Layer 2 of a small transformer language model trained on English Wikipedia (8 layers, counted from 0, width 128). Numbers have three digits each and are written without spaces.
Take only the direct path to the model's output, skipping the later layers: a vector added to the residual stream pushes a token's score in proportion to its dot product with that token's output vector.

Output vectors of the tokens that the questions are about. A number n stands for (n - 500) times 0.0024.
"ic": 387313565345321489725636587514355684489667448543368589327666507522567521684522539693453534652781436525344572361353534353368468552443442559337560483711547210533482751527402484478526580751515476627629613432551676489486590438500406627413511314451325515566485522521412613516559517358425349487497608425585148535175613259600403387642530524441408421360753531560308398522542578554566530398599
"),": 474682536382523318351539403571395641651256453667566514365593609348514531364429518526583427470390445469567759548610552649544575581556366596490727691550626520578507455634546512521577375617415537553396428370477573781517542536327441621692448496740402464633585556368636205613482436458556449430393652480372490468611825210493335579583510384380582497538465426529691521388494347571391342437434
"outs": 522474328386413509771491264460599597509472690565552396276638447535479415688380379350561395495352448593546371339468435378422616487500521652348582451400450550557448703608697886557381193432491386593579324294508286377530346340446467828407731551733536291521291566843447367343396450613339320440122297620636598522925210577639626470280298351649527756486487546427495576493576557571283516401463
"place": 496481777611570230896618517480523365495313564796371533211462554213470523678559686246559510694541415566679596419596408781246791310495486826686534351715354505466317652484694441668263436224539561261622400358532127384753282637153464557383500689239380510636402394575259427445605639490664410404240663573345299481678419564690559400525250391679594537703505551482546346715448421524444456631468
"ain": 419235479500353235514380205407397434516636426535353296474634643245448428652587457619588557603411511567393537443325591317510210683372786717596573715347599315614434554356537435473671452463433557538463606441482576359674582267612588550693632529398488496439543551455336453449581530234397614578478406722521542530332731517601436469469385518371464579192787560696551540454455508700318418610578
" end": 513313334476466400549588345509552343571421554570460476571542480407606572500469451503532356415452557439516401606381546551371573459613670497655476517600604357336387476548756568409602483644593444467617497514592510426449620581714612542410588633541424460387503672628633500618703509476593545467713571451415652461710376351515601400613401532525514565477302565611620484512482650380348449746416
"ed": 319599325299363642380269363548446570389611527382712500421528353587526528492647448348536590622569593475644690392444574582408558476607249631232431604728469512562426374573581601572277546526512424576587701388562384376903748287530546395483696443333474667616500566218240442263428791431384363459588321718500424524678301582705557544540473519317436409496761705393456553465571245355428421770516
"enth": 476466489100516364453632632392432668558383820662338538283429437095463271338290230429567495403356693763734471425615495533264619574481555693509666469307622464539849552385518457705430623610505634581459703438523604726630534695258401755582524657588595612439505663444277466362604776557717223509269361813382663511540339474656554302259465495708507514583729858808671380530472578510533729408573
"ores": 529450482211440500630555371484311597639360406454557698582466409516430602615524477518500206254481386436348369350326364282320459552515644426420640341391464603516538717429435427341411603391559298466459504260525214477447621390544536500312661320515656245553473457321290641611404504611387428542321507676392549468549729457723345359442289449512419563471711652507610630455599727574290696413507
"own": 343491588360314526663562673459585621737550500517325551367602516461429613658675442576444567623386530633714590324630610369304561541457443559173843532589569529452277445424802418380487505334439583268482491412306406341567266526597379818578564218371371618253496483525352535436678389530674340352285438724445408529400449846669496555731591232491497644463816360548449422611461687660345389709577
"nam": 526636800548439065544291490441462345682494929477365536386455308299649301667426653357504334418407138575505366486762379370321524561568604284549556521554633621541296522444564622349248419438803381403264515452491104482694244435425410724367599543728373398429325536320682445627646395572461251422559496466529518524768460219448441276408550474523514592377640561699322637557549396418080542608517
" National": 521287594372755551432523560478612444661339543473349705540277425352552699585607484682411315347673424475468474442503441522488348593517489571571407624382474479581503415485536429386630364457542479520453518546492566342454494458420443445634478465521394503371368422511564598611569574514610470625549473531390648476386590479442536516566561419454438521527429434495467507532624449609532421425618
" times": 412220506454544572542605364469686460516199636661422562241621533361488581569641457562552492626224535449462555405512424654429511572650417554801395652586560312452264523430448738559471350484600313231320251512247440310519611432520363535316457655454549544638560789691333560569790685676481485353368443665619354503458621465557407407403307675516638644440390409618566456540360599723496755679549
" minutes": 552629470280477598504585529427661575395457486558665356371570457244523451483632647342584617544224492500761384522522442554388670464733615576648615457423370409513562537494398584646565481574538278268465328446331482308581513445573383566407280438528552411857335696718366394478651636483559398356442202709567298429522529390440631365210246614586588740378359540667624525657424823597439807604366
" union": 494539512474526469772575323519695473728430624450382519459269486322325455752810322539607211414403375487631446504444377503252401526654551493530592590370675460523749591463370569490428547484663619279451253477395370427406481547322565606403469537589528449728344589630620562547655563355584745559536318679401586464427641233670614420354539340393620615658443603493463437551637643620687333618555
" \"": 379285362605402263371426385547483381567230460389575392520539563430509521584537617539471468497314446346580561503554536461562602404358624528413548619682363419463557539556403541524475520563460705661593490603491569464423457642600341533644596426547428466423389524397446601503359552320423580659508488500539482457669473637468582193521436360544533480592518639415615552507480394442544333438437
" are": 535568525476528439660729512554540404557454773401398655802381483636542469420609485490367504549333458507772556630701322376258440435606405494511617693752456564374667605580513583686266512504382311503466554487577330532324539608504383647338433783452445507400648528517532421590364551398540319436493689429428320457620658473442500650365635624511461623488422490593728429405365608532552569681530
"hip": 934636646563528342553479194487821324898506801465470490481470599611402612798264280142426610383240441672532469400637548338442455601741538316530678693489562232536360441497533433316222830406536583340282271424576631570520520582402415654286320521626510622881148414656673424618640712545742436773453626724295456503352475489350824549496467424484574577554760505687971635543446429672456708477457
"oon": 633459506350345613612429589462377459631537486642289585496597388380394480680613349538739556500470403632491678573371661582474140665459543605751798500656279262587671666595358637579705495577512445301327340348550562438755215550281558496272471639714611579349359508488568404536572575455693464582367445624623524507392403590551439343547436666572484469469533280638485620654351670686213587523585
"wick": 631722515624505387656656574401691491830422515775551331442395296509507446599373123427657664220623559605652492524481653500450508633602504538614795457424399636449523518386535681484587515486397625181265103444552560486747458373262339719378551417665404458455603639715346491197739531720605618500470285838306630542480783362380633427459586369356496611335675651707626344435469485444244615731289
" –": 578475567524724503581458592563407544461450396311453375524606536489558624373573542513290520582374416462605373506442568591540466381459569354522600534446570487425511571468466503625439494494620620542594623521510662447752494562276415563511536377412652531527531517292338377391506540516398459385451703476550527490616560476428459666483559417551474590410415577397693572455559485489597515441448
"uary": 375323504465691156532639470461417192693466541314340433440741657715427252703702509461545266677105556729445305620386533672444565505297609928675620705647613312379723721397432645295592465630453178546329523303148313349697474606227339669574443489621284347373384719722315146482807555655633418406616319767159576467456485414665636346353466274769472420477779615583797504647638545600237337753594
"gl": 428682632615476548680444446439493449566505500529312629314188363328517751567556485419538432693671310580593472271527531430376494427427632683381532452445689497489406360458630662389390532633629500333535441420500211649701273478661370701478489531525542662595592544430641633332583650655685564418466384696356511544596651484608532357362423486523568699476464608554474456509395385273592533669448
"one": 484453524466323464840520362417449262500555509650450527369676507332445784440338249608629565479378657521413703753496500632455469668453374525415827424453658360308426496532449617564520569350571436215512365485573483578492539299496544420555512364575657508160382422526181736493568597519496622412413519566579515550512419466679622485586550559500557537496542701438417581348391801731519536293529
" but": 389500403551669609500429479545593419527421530503367529474487616462559677429568478460540444733242624489571416536480514632653600426663492490624426490631449627395644645573415455498394571545535503512514500478533608551495597495558648503289457599539372381523581535528553579551417513346510466653540508568511565441461672512551481468420537543624533667596468485537487579452440477411378512588383
"as": 316537574516452490530455488444415358247591526597567384451612431571555526493387410578468496546621345594536535246518450649503432529466385313457679629507659423568580623580280553600461433241531370328386661503626401443415699507497532517354453489416531558464517476341109486435417329517497303546400584417623608531309550378668465355553435627403482381445610477394368526450433306419288658371580
"al": 438647577580416420420392336513373409304592529500321593362626571329606397616343386462477414580622596515536559445382636513342670803425576407228720786504696285530346441505578416470591576433451485457620791486581242662515690527376433519226728608267402634529454345380571645470290439578575493517528445532456324521369373421619749296493580607558441493423687511486366734527413410447394427538429
"rence": 539646463535645622528489272432682364704513407650303417429202264516337373580245447355395331400462731514439550341773428550243495851495515796546606495494451560342760742290559442135407430511748747227506296453446199542901327611296480593368199605359440076627293547581454452144878755526505316330258480614237748516412521114545527382206321431522597625477360665734568482451522386495216572742579
" years": 549559517142742665418685432475514596515452557679610584610489427266569439568609404565510550637322467404754609519477634551408641514703549406759533580243639507530537318387465690555592533558731436516578392514330524393496500391576424540440342543404473459579534696507254567403813656537629623383514343570575375433457653333543503391422347796340606638592346550703469411532393480619493581517469

Output weights of attention head 2. The head adds the sum of these rows, row i times number i of z. A number n stands for (n - 500) times 0.0012.
o0: 448494600466562475506561683599527416489409721610315525698652463493421545552587513456709582645614720575450480320561314532548560556427527751526399522196375499385405577312617515472436343546602482488493513667729553509651250609322786520570490417704547505535361541599394523598507629410483687379406477601399502644505421324618587570610679482484562305420460549404636357555590607422435619500468
o1: 518351587622771662533588350313383315351472692355539461542345484500451567397514586581418551499200558412316544246492456654427427401396423565533430367482642542394479521392584535832649398572483644466390587477642532436521456575567586356475467648476441706596440655311585501500590398406445373546407559467347479327640487553446433507267694484525531395571540515737548510561415519454588550582589
o2: 429566233480248370528686541622463334556361583618421721638292495509239483671399707461500424473669506451494556437618347763340498492641447523414395461535548455694487527417503494595333584507615561570367649654468441298464609417554566424543554477630519510610604461669443422324695677601455567481523416527485547352457581544441440556503566602292432484583341322625540753450557385466763568450529
o3: 375537452346354700520470498444554375687289415372613306455437524535505514506604310498372436454611464602663619532521553510401406686389546602660533454566576484559388661605365459354503358522598554427414423602633523492514126433500614528598584345322390469457408375551425372282473480538667341526471532501530392454655448486560585440412474219422831507494625346454573381486483561449575259366484
o4: 549406557401453593621507661811508545643719223522399529530624465324760552349383409531498541515599371296348549431466621403468409424379554571487455596435623452530626526328624485545566548405521849291541495679648273485477671719639497425625536449609621514647463332508574423522477458514526570393477448729526510532392478429804381357741523562421527578528317473450648496505522510510358586566449
o5: 482533611504533405471392450305309510561358574566383549472500476557477529421490598469316469433781684563699525305582592479317426597564485636576518270504534292384353627265550542479681512386520459462483529325443412267562365352470574305431548588398419583349383530476498433483414434620743536516212708381363612600413571385661471438511530478498533400507543547329481320506474429362482478433629
o6: 514465312562348394376345391508606544591721640524473556483352300565428440546490652649652544415537416433440653541533533494531332408374363587356474363594467623746468498653344615540579619468513565516430402602480330586288443613421438389811541565297438298307434662488504399559511478522549492504492575371455329517616499367465532514292629438511220337502734605482437463588430523509366409461459
o7: 650275458646513441542439584488436404435539358351531301444563639542427434729519522718603533277493356356462290429570499310490284611737660425468179392629540340601572510433617517405551342472510397637551584530584765510594522323438562625491714527470499703558556462524370446521540456614546518538504579319388444640483608559651443625608546530646349714599495436404237728563300315601582558571573
o8: 394516653771395543404450534528292527399598712573404626572541386482610656529411552444433604489428491450251541372387481382488564633485486523575573528373430506475402450588345442396556556489589355584496707776560460595436698394545569548408493643499456545379485471396526496652495621582359398491270615569600481587696488629492420494665333515685214457117663467546501672423611320339366569482243
o9: 513607621466366500478595664689579352428549455539358497593558467537521569509549618376546623503459631461468700493582366535624451517476454626390244404536425498602530705619375750457528299283399525534384464302418561457408385426449396423601726359531654463644486402499506542395536474433320544576619550575335603467618644442396648474617504687387508475600571473432533500648555596316526592551277
o10: 647502549518516768497490301551473585550513474629488371471268241454405398558485538682654861563738522343639434548457479428516318545578458391600398392371369417497700431352539520616454460470434392549704644525364397393538404511514509600258517453582338550735502462666508663367356685577635522473586547577670515613582518603392432421496556602448517478353365659777596270380634560504330462707339
o11: 542472425278516447416572562415703631368404314583726383499507313571166394443480558195622460330472529551443429723472625427429469337412600556492589578379522673659512292478367480597456669692494666409565538646580533412621620756737409684465408535403645474528434457530433483388432563512338592479466271628282526453474379606450461372520518362394519331552585355523488387419702293684627457657396
o12: 354507522523530263426427440302492605515530463465535526410657463447549597499611734372393435650561302688612496578414523510485541388434554369450504442509610326443401297613511459378535720507563522383367636636408575487556468273389475640583582471649556542559389319314512571519636520448697381617519575261512471480253574441379367577565525419485382426589618389589409244466330390347497499404660
o13: 433286516431414641469511518422511378497624529492320358453567558389289576577621773590513465550499585337356463519487532419374286601662370443490426659532536493388560410538568488385489458497442600537549365229489473170687524530408464502644589595492502554478252517587244430597469310502480569567546500684381509203562527581573463424522375247616560530411584474469250442500578624386465500566466
o14: 600569431505515351367591510506425392454581417443596695503391454553606459526494609622586716391612367470537628454568413288582590362413600444644614481534490468354572410343397417488498378354280595566593536339525567748709481575427686436614592575590337463596384709461709560390385467511348471313552275520518635446613557583552662420658402530565900485686503654357299336483482494374436547564598
o15: 511522458407600640503508562655405541536682409450502519349507528514348453546544412545387520476293575523523460422464553513434612666449406488601502505621551341595448407845483332656619375430370381718501544643450557710294539622728465554497434470646519401688358525402498454642475514451330380651506635527492525566465376381489486532497447306523540538490540376452530566540375585401371625420479
o16: 456540183566493502401659478418428408695654652303366691348627408546573714461473566623399382495395512435543432609510508447469490636739546461371231271598343373560363574557541501480421598545231525520490631694595509529429321557509578417604492541508393361498463357429479499566492489549388432450456447557474529247435496451357363464461585599380655467478536437506417652453529582372365455286477
o17: 567474567388480475452623414510384589506669584474563577448508652415483526559380569580419323395483318556674412464480527430613533598286358519539572534540490450497414519520565526339280531325657328422516564307512636590520503613599508389626395579480611564501473435606568527440376654339478626504522416517487425626310776485359569538702204357366538551269678446564531588410238639486492524430461
o18: 561586554540312428537555309393611436668492471624547447625490725585503361480441650473392534539509453629586560556286457448378462469571566438430320583570347559345615560386426429428534506549621319280466469412605661499570453614467350457344476443363622458682567647563467346520488500575569387425483365625559574484429406515475480403352650566452558423493564551510547526665402590566457345390503
o19: 590491567631432339359502706507550557248566500511506223578805724520654467581404458564488511374255721737631403607546409231494609425616522544566514366442447650512586455559584433360518428417591780373455348566157281552485586397560386693435528496355601664502474329552583360404347560529623490575519350374492357646562520536636489677643588497470513451340324434429586464673667643350296502628404
o20: 521628537735381773447474696599538576606669438515399486653639371531435454517414554572506574505469410559309469624573365576421586559507404514599449424463475463681421601631447371530456307498407359514492375519534462567645405599445566631543534347436618445529546583433536555234709590575596690482524323730417551272581449485739635317303621338499426523538472556542460319647367440564398455707423
o21: 462482488349577460292601588467370440488528512616508323631701469415424458492474367451378558582670480622452320329447558429438621399595593667451520396616396509539439614324509527478398562538429665473393550714493166500430735416760539656444580487336696533456514605593491376555397459584419720389398741462614393629666539830580577661508335583421685362265597531535350417507457609581285438473422
o22: 557537623415614473299664580615710347397549597626327551610400554408396595587553517396492516450430379495581359478538538520370439763423566646663531504434274672312583655499674421447625490589550331275318490787648386436576317639694473618603449704524492336277520599307401416577557631615477456504538571447587427634631490576547433599381567539373829520395485525483532627500494204481556395459418
o23: 269518751587499446618435457675513576399382585613540422534451543620305206588527433708408475413642549509523543515307453409483705496438380726804382637456343735637362477675444577456510532341574500567548532500409361474385535530521622313474309573446398515562565507616515428515526477572508413404345690446548527030484404607538481571369390287415411478354693437522455522649704464406483517263383
o24: 492612418543259630676520667403599597606543473264384410293619535356515448473516520456666568487379316508285378526663517393588529668450486572429569774435722651270423269475376384469456435505513700603530591492459318397464595531686648336113486604687594434522566467650592524533464405456547509394467600351554385618374459497567532628411541576518489607423617453542648286574590319495400600384462
o25: 506590619584388321264628559666360481580527560441412436636569555469419547449647499408298652640516534534470683529562486299520516516335591573404536386461570317564522402400441462481568300539235658558367525405519626671586540491559598639525625374502480699531649566608507609359514577607574443548517450632559601694455539602257438475629471365656495614634622460503336567391442538667429509514584
o26: 595446584604489600638525597499502521602327610486586500587491411444519678408688460573617440631672381693456439571473675625528421650464356628466673440496646446337802488639444453359468528497566617476384455401373474557382662291475284315395474487555390580605397402425495485473575504359610555489460600395486442510506565643523708346444575462443343628501471503536763619557551328285505418573604
o27: 568531598427561388321779518548352599472505539443590402581502577601290564706452608728535672649562490501489381475441537509569482408460444419493477446391497609739362720563489388465477359474488534557356524279346476367557342439573621604475471643513426523442469348472695555631375493531271398423728525461336404578577486541397350475570435354444648405324344567482712590451455665553682529570489
o28: 503507531485406712664681607533491520415357560541537417680512574662610446415474493531534555541755630493430713383842558593548521359631600501506540343624448695575352515605364362439400628515504587430536556439643698654511709287582510625559462584568524540423620657645516598494485655707526511416703605456326484491570381634568533552529757574365554431541416724374371541659562426555757395619614
o29: 698582570482356497642474486461549469475571340484484613648456689596482381501695608480518739539185389492578604301481617542704447548345401902531615503450425456606363666433349556413531489656452426608521397466236367444345439598540360532452475477615448442415442685552594565692365551561712483428456422511675394271366378532459672551629515438623397291505666386364303644818460543323568598625655
o30: 579486613368310621650610455381565642502386511433091545356477628441361523442499695681472530676525464407191430586522366320706511514417644569414435629624557576609846386634500414541617392438479362408426604514671545448342645665308481376502329360695566457343597589401293662340288715510455456652567588473504375797503472421410446467498472274536433503414481300498454591580362506557404514444514
o31: 384496661537355642711475524748317395664590512609432583483628503481637674692463386615561330505454432418524493587489491449367344611475552655542381715633459597324399703381529527522476495424508446600509309341568465474706271582646771658504390516729660542360470376572505478502678210552523490466617609414481382322399613505566417650668555530454317322668144315392441525593589502422627540425288
o32: 681421237427221494584472441673468539343492312606522315378585492378594563678594574512714542555657583314513412674574480627329520360577532509426619547409565478365517700718537536362469629332567402463548543452592415561581430430551196553566386391540581432509457549562687388391503617385551472632729442580515505604644542473322294637497462393365460434534580335382471476508757477585534580460450
o33: 640346332422476417479687410588412389578484321589362258692544415720536438517394492397642387490505490693376688321540434424647646412373349652549538476378762504462515497200492446373300413613585791433549308500748478688652454441530617296440565562551594609591693532262342459188509487542643603684547592456509504367626629432579477260562436353542497539423323360582579281601613507534455576666573
o34: 314545417462543550462358621497381537449675460569623563453547346628589337363383686464654566341466402418301457474590402695362370730546538329521567474403560347292446622591397565507349496414537414543435506548544508437546816346463636533428382365504501515513506606511507620570553589572558446343593384584384619578524555374622733448457576499488672336530638463430514656532469517401366609507578
o35: 482394526509434511598530342562575523490477387322400419481388511430543387465503525606480509551368472314471493618473568564531493483514442583629596491434638558726601433721362437539477562692415511646523425357409414537340576439502450694719564410500360728449442604300521615491778374526281691582729200061643300500599768538470418622303372384346500425382500526500447617492495580526432501507430
o36: 607509437556643582599468505364573412570603599599515419339556376487713574512535509326645583374560537397627502545501583365405362557391654377300399571487388484562392587684431612427521580459434578117546406443498511441402441544533415484554590412262530609597641476603462544486541511547419564637601440385473447487570620421351612469491687488494521595559408550410714488681345405432461555454434
o37: 438422486526537316577266423470651415479701660531746498542403656561323506617408377445714511407648434453531581596416624437549613437677428528326511577508689440442376626434654569419331628654639469610637457449383422334557411605374581482572623590502363382490514323304368405476434613741313513618397623369254426592538564332511524566617549502560264505642516422397536574517336395473523717410689
o38: 547472529416477469386472255571447330477428364574324683470462542449685471501478532494654466504404538608615644638518571644435580258462511497525433692419558539299453594574510711560598495470472442542507426169623615396328426532506609654370746606807696807446296658479412567408548468276531536347557525706556530569603319460625425598208328670499580481388243630703418467677651548452485433586550
o39: 538632536561568594503478537644558457474533489281545462463541470430799680557561665355643371435651368723514409344630280502458462452383429637449438563422609473376508330533376480521500827657584409669614671568735370398436373506403354537538491529736454424546679445539561619600697538653599581499542368559500413282391402462476506466448610505559611374699529506505692614437465376508555641571545
o40: 603417622472597530535363550460721517738371645721548507433338447440429405314341334646355566496564482450657613405448499556364421586592417643429230604558531490489520543594652457357543653507569403254471420872557655535267681385491577440529472495309614324688393481449521616415448634477415631595498481312675603517662752646352395454649450505377665484332416451354687448448515494368468530521587
o41: 663704547472499366370569525502522632491665517405528446653607556430661677476661437413378474712537336393636470385476489587823547481585452551382552348681670358445393469422368251546501382332350550507529579499300492518549416676503637522395499620726578495478563564555348606470360559461323648451277407464469458647481671513490481333589558418586693383417669605553523681533575545412470494665580
o42: 637528581554539521531463602731241647608475442408493475361513560546730459414300592396616520561312487561464435495442547393542492325798507563504444544584567536380566570329481390621611379560415660574451548328538621657295488402514446446742481554570672372228512325437647380591580373484389557505614356514421570543554541504351677620543427540547364749407419570536388658541252259431417504457461
o43: 578510483327505401454401517395592682406467555242567592446545477445226492431370899459371382487592520391555398544685415516475452710519423497642565450465627555582708477393557531370571390386593555537587484160399552494480519513328517485393422527339296578369549558789598489480348349456519583254795456632432447466473389496363712466493532375437438486483551385482371368518500392432551504589534
o44: 637444594467364436571589544691466572461675399655481525485372488479529465402715665268372428375495547439519302680561411441372602450612491633454332722481533460533620473542478624416602505427530509339439358366383590578515525736511711586434470450708543444491379543417598628599523516678539551660536444513448629368585516488448612442371572509575399689296407518449153355380620570597460490606369
o45: 587386165582406510431622493542595435618464588432484494498311609606770387689421278506439410338546532737169430664572422596436428487506642322378660579424534442344510377790298503500454501422475696714551374406404404455519574495476591550510419544445413457796435604443528439708526759409540463441412473476700353492399458560434478447327539576261690700758380473530489627493705724623761426487585
o46: 617583553358398468520370485327435504704494432614621485713365645495419482558266658484254583491520551648547652398494587603452579483619502545670494755404498396602393577575399383343333467702366533540561353545396157320458506447585464590605632380426489506656504521431548563315734519689386464280651504481697624429583368445396714505473448465516492318555446275620466766626459576469407514531357
o47: 505462518313289477450493600718389238489413458338530353411437608603589410535504278527398513725631383402634478583633636526508262630294485566506469403545416634590452327247543492662689515422575313538598604403432505565594381486566418502543338366556555322326510318638367291506564530610420599460597518841493637620418651518580378294492432685615404405593393435315508742435383500555670345353697
o48: 542628687328223624433286577380477420699630543555454487536479388440529494546476445431587480452577558600643634615405561553673625513379447590467463527499469636466633485506395423559623633544596521493457476618421411449348319541408309565475440461572568376404362269340368613582378416373310569569606355565338556495471669400594628654536516474588474354366629392309420410384654427537319464601506
o49: 529549612432637591632251433345492456337577382585459454501509513539300518412475416511380520452575622328506585427450552552550321449710570563513593342394656364613618417465544544329487586381604368501539413522644449602636693450451429383319443482401409499530477571768470733242282440480628648513494415478404449236348638416642455590637480650596613392425569285336651576769523463372275419383469
o50: 268441549316586278573600386516510525368560392578282232663614326468662331437471627675552619418229511393491368330606467512357442517468655593438564621449677460475490365549531377715638645313635532535415663483200664446416639258543403418444310451296465509514541292608585573508349695442179254674522269457492462515407363489296408618594564503552464560609536369484568383750361561588542545663598
o51: 477397580600508385366791483463365544451524347574520565528366418584609497771407195473581625514523542101242406202443494684465471319391652699522546561641500511454407744361497471374646315568390674679477375469518441476523497291547395588448510643560498508323430557618586504637616607611406547621495274654393589702593495443403550737405513571369658377582587664522345492458365336411398408393635
o52: 525690417636572457807560341405402561611511555658493411464445376656653608621350480446643470581609444748486569443484651449497505624569361501629369396455495526446468401519544541546567520357479298501347609555452568622418445558320557471661712594789666461460404328430577468692526468612492346598661336300402441586714569468430437413426648565375374556429462425543456507523318627648399564301655
o53: 489471403442529454362199499773667470677527350750408578257491687481428591454371443593334461540487454552525245473331423536524484504679465613472516532537443475641468705610533687631594307546595641357608680586607648528616321506382495270385562409445535442364573495404563395600432573517468436378452563469491393471652439606597608630486683503464580542401568442433649511400547461590324608548489
o54: 520533418513327235544645474303452349509583555455196459686593598695483730768514594360473535478583357522282665479565473596605555345274483563538585518509419438534433529756576694523679401657385440333436390453593532567564367423311291541552564656553442434508602388371568391642502645575614415300584634427406302566607579637532385476620491336431529572422403309376659418599429528493375568470484
o55: 457604487259701483492439385696394478448279275587330425419600571624477372361392375549412675568430318553357288417369434499371517541447460671679634477404563424451506551495483327558801562329505525463441423416378527527437414388495448323470448532411508447410574475270528530507593351319685649572643405480702629840529447500407453656275439371375490400523526429530583540327396607354369650588469
o56: 493488511444741467305397451403536295362657567694505480533597590492625650511498413479537378499577441494541519664443475599492481632492362554487538360216542550456626519553633662188538349443650535525472489510410478560552240622549518406422510599593510568681587448441340632434404310383490408312561636594489449320459479666498647422537601479419471308673558372694581435587462451517397607514501
o57: 573357472371582601462666481701555460670516504387426453431590322604482421507585457463515495569556640705444428405414429454729579364616507581642565504733319445436551539636469496559681544461669567542459475235375566646488492401400634470650520416548377303699419455531430605455431434555469450534457512650530247264409231294557713469429354584332572496615572512512547506602494485456460257351438
o58: 452626449613350349519427539625623638429538660629618485430381484477434600451363316583379422550424447722407433749411566241587568401580528559527735343364502831541403777602508495419462656581332551439458272362305404425384512589541432758479593538466490282550445716379450437633467429523502455506480421563642400516512512540471500460578664359406322339591525584582396621531665537715463457452516
o59: 572679529652617377476397536304548544401448537497458513459521498360460516502580398424551533541363240522495486482682371435575458555542555588531612503574676580382331467579675534519530427580372593390437608479503495585374429355561503309502469560625626659399509372496452799485415351429509494254397524519514535581568400522514506593517456602494589592509718575617519595658411561491491558587574
o60: 634507477403572604714669759357376548683515446479588443369461461663583588415473715390697615607513363375651430599237467602415527442438610385597466631406796590426545683641386549517726568502716470308488551492521411707467562598618452535651539565511372493589372335440525377431346515478559475553517421525738424548504359488546440634473401304449656513501667530533622354547361519674407484587605
o61: 521644530614460353583332368413589537520496434367259485494575237576448521519567425411487362576485281401516501583602394663422295444686427501397381450427453556259594576660646410533394501505430352557586450547638514414556540685529461586534480544504526537453714550533627562476424466595390566422513486485472367266490633413432445480437635495539619422796621435615689468849580430597483331655453
o62: 615524808332504612405278635353658711397415608671291666729492409413677512413472689424289592455540617451596520569346621574492480492404625451568543716408535415555677691546436511494645358373467501547461590434619495394509725476389564449642487527356481355450638726292446528496581486430555651572608389520337612510620506734462422362762779348547630568439504627614428259611333598651468266438294
o63: 582554578602491598463467452494451561300630502650606505583361526466575449580684440545440535468427324487552622453589564421786659670526612702628692633433472415470468618397375684540494428512741437515594560336270410735696260632525628837472476483345443374639646543181700492581380448486618489479536535484434550317455503440425469388580475279458565646481421460429288572430518501431434551573520

Each question shows a token from some text and the vector z that the head gathered there. A number n stands for (n - 500) times 0.0034.

" ": 478536528598442452521477587493289429562668374540477644539416600585371449484540470614415482519371444607437511515561432358520571398421480511538387474473424547466582484535432443600381472498488487
Pushed down most: " years"

"va": 647422619439384430534358528392467554668422342477556490227379503378510373495355335530535363447566392422565459534608601430471509309478485473538488575517345579603645618455543484436447417614457465
Which of these tokens does it push up most? "nam"

"y": 453379625563580247481356493318529713452440211488315600418619614484469672567313375453494536532474447480479503418456618452561456458390451576636520486524422481459641432518583558496311331379594613
Which of these tokens does it push up most? " years"

"\n\n": 481606534532480416478466628514325482562614457535519636658399589579359422466561453636468463531365384550454494533545416401537584431489497590538323469439371510432597467536444392602394478466528508
Which of these tokens does it push up most? "hip"

"enn": 831492414437482460423424550496396669687641280420342428419570645550552473490435224331350508592658481436346650484438717514357496347315676424696485516451301653515697538488422428452464419664667475
Which two tokens does it push up most, strongest first? "uary", "place"

" Sp": 471417500568616439503419560416429600543478419515520439369497527591496538494488463478522502485499438445468460527564629529577533420391492543513485501422408455488598548436535487479484486547554445
Pushed down most: "uary"

" raised": 523481568437373302635476645456328432594339255520712535401480500570601452539474598475524481606388484409417601384357397487622537519295549519502428707428400503732650428484501425680679478613660470
Which of these tokens does it push up most? "nam"

"8": 540418439562626516518430730416524608449613376632473586493463533521505525560356629574353577582387443534568525504502571368700513413266464553573436551447355567480550440606403571586454502447384449
Which of these tokens does it push up most? "ores"

"a": 634430473494494451400193635417525659584492374336425427304561418807473468612411378489530440391609517577383576539476741498511494357341538416570466536440231656469673514526477513478541546427480460
Pushed down most: " National"

"ised": 515398621588566441408497531464359621461555458494397629309358321489508545516505512548469629221544556632480494333606653476504575285514473670442453462492355463099464561376481449624608365577422599
Which of these tokens does it push up most? " union"

" and": 529508454541665392484453567472462483623449351541626511408403423517449589538431481569540562604535460424465568527478481592533556398420457374484544517486451441537515527581545556562533463516565524
Which two tokens does it push up most, strongest first? "ic", "as"

"ctor": 454427490529528436622333629377455564545462463511449443443428567545523594654487505548495566478652367329567537393567645582536626493432557544677513492520408497578625428471516441574533344601421538
Which of these tokens does it push up most? "nam"

"-pro": 532418556531657426627441675433478441403283710562716373520484713351541488471240389566431490401522375376467591429440591604411494448490701700665270476444341437596810505148489464652580390631561521
Which two tokens does it push up most, strongest first? "nam", "outs"

"ears": 564518494412443319338281450540738622354623408420408588274354481405634360566331313544526536334639549377497564664545940653600503505431667413820436568511303438387558396416393306595460670479413291
Which of these tokens does it push up most? " minutes"

" Center": 472460535621593453551478609349473547542422479556536504416447473546414552625563498477554556467468413589433548419535449561505616438538491558521619498561472584505577396556578503528529355484503465
Which of these tokens does it push up most? "al"

" other": 571514482469554421558322588571372652509479363572578525422474412581579451549492442506533441580399480497479475383459521522577554439412519589475410563421512541446572516495437471465443500480625441
Which two tokens does it push up most, strongest first? "enth", " \""

" general": 487506600488589373568439604493395640527467389637580554327453498412488461473501381325451461546382445642488554431501544503702431467340561549480445512416537532439684482543384382538381430386613459
Which two tokens does it push up most, strongest first? "enth", " \""

"v": 405565507476540387489527551299575586655350357586684468330371591325485377485535463612534547406577378316468479494602558643358492538503492546545663383300299567497589397596688531646553266398308603
Which of these tokens does it push up most? "nam"

"ration": 358450418681533421625455513487425539525573646429555500357608547499394537604353611384430515578428541430459695434605516542553456510533663471563326535543553294352632474442567404558610599558707451
Pushed down most: " times"

")": 454439493470433409519529676456458497608470434597639463628358397585573557595534493403398560518521421546566458343607371698422647377345366383497388631394399494441512464609696394512390445517544436
Which of these tokens does it push up most? "as"

"ene": 575488521500492459436464580479648612559485252376310430383437633489380362509414388374688476554543430470398692632506661515419423370421560301608588399648419619472541488382352474263490574723608484
Which of these tokens does it push up most? "gl"

" K": 508412489564458473485456555351396506679572302515433510476488476570420517595521439511529533532547480480430522534543462449522529347460449468594514537508377525487565523481550441445480501516524514
Which two tokens does it push up most, strongest first? "own", "ic"

"4": 442582454396699443567539617461471389571494475483570458406425466416514460332501571615566440594442347462465526421526543589558485489513425503408483486490386512523527537489447563493421432405590509
Which two tokens does it push up most, strongest first? " National", "ic"

"0": 604518427742481474429357503440345526563641349642655480738343409593560470367337392504453406415569501687458408470413432632615526389409422462404499453504453392324660522571525564400637418496515597
Which two tokens does it push up most, strongest first? "rence", "place"

"age": 636449534440494426540389678480524549561493341487521406490439453546406475625501393422425493630602489520365485415554609419535432339537601413495577535471305486545646454478391505481475415571345402
Pushed down most: " years"

"7": 440466445592511505436411469519395423641625377615752525445356597433454691698376466598382546431635465463572628378425554593521549377398461467436542706547480451451495516585549615670454497669574512
Which of these tokens does it push up most? "uary"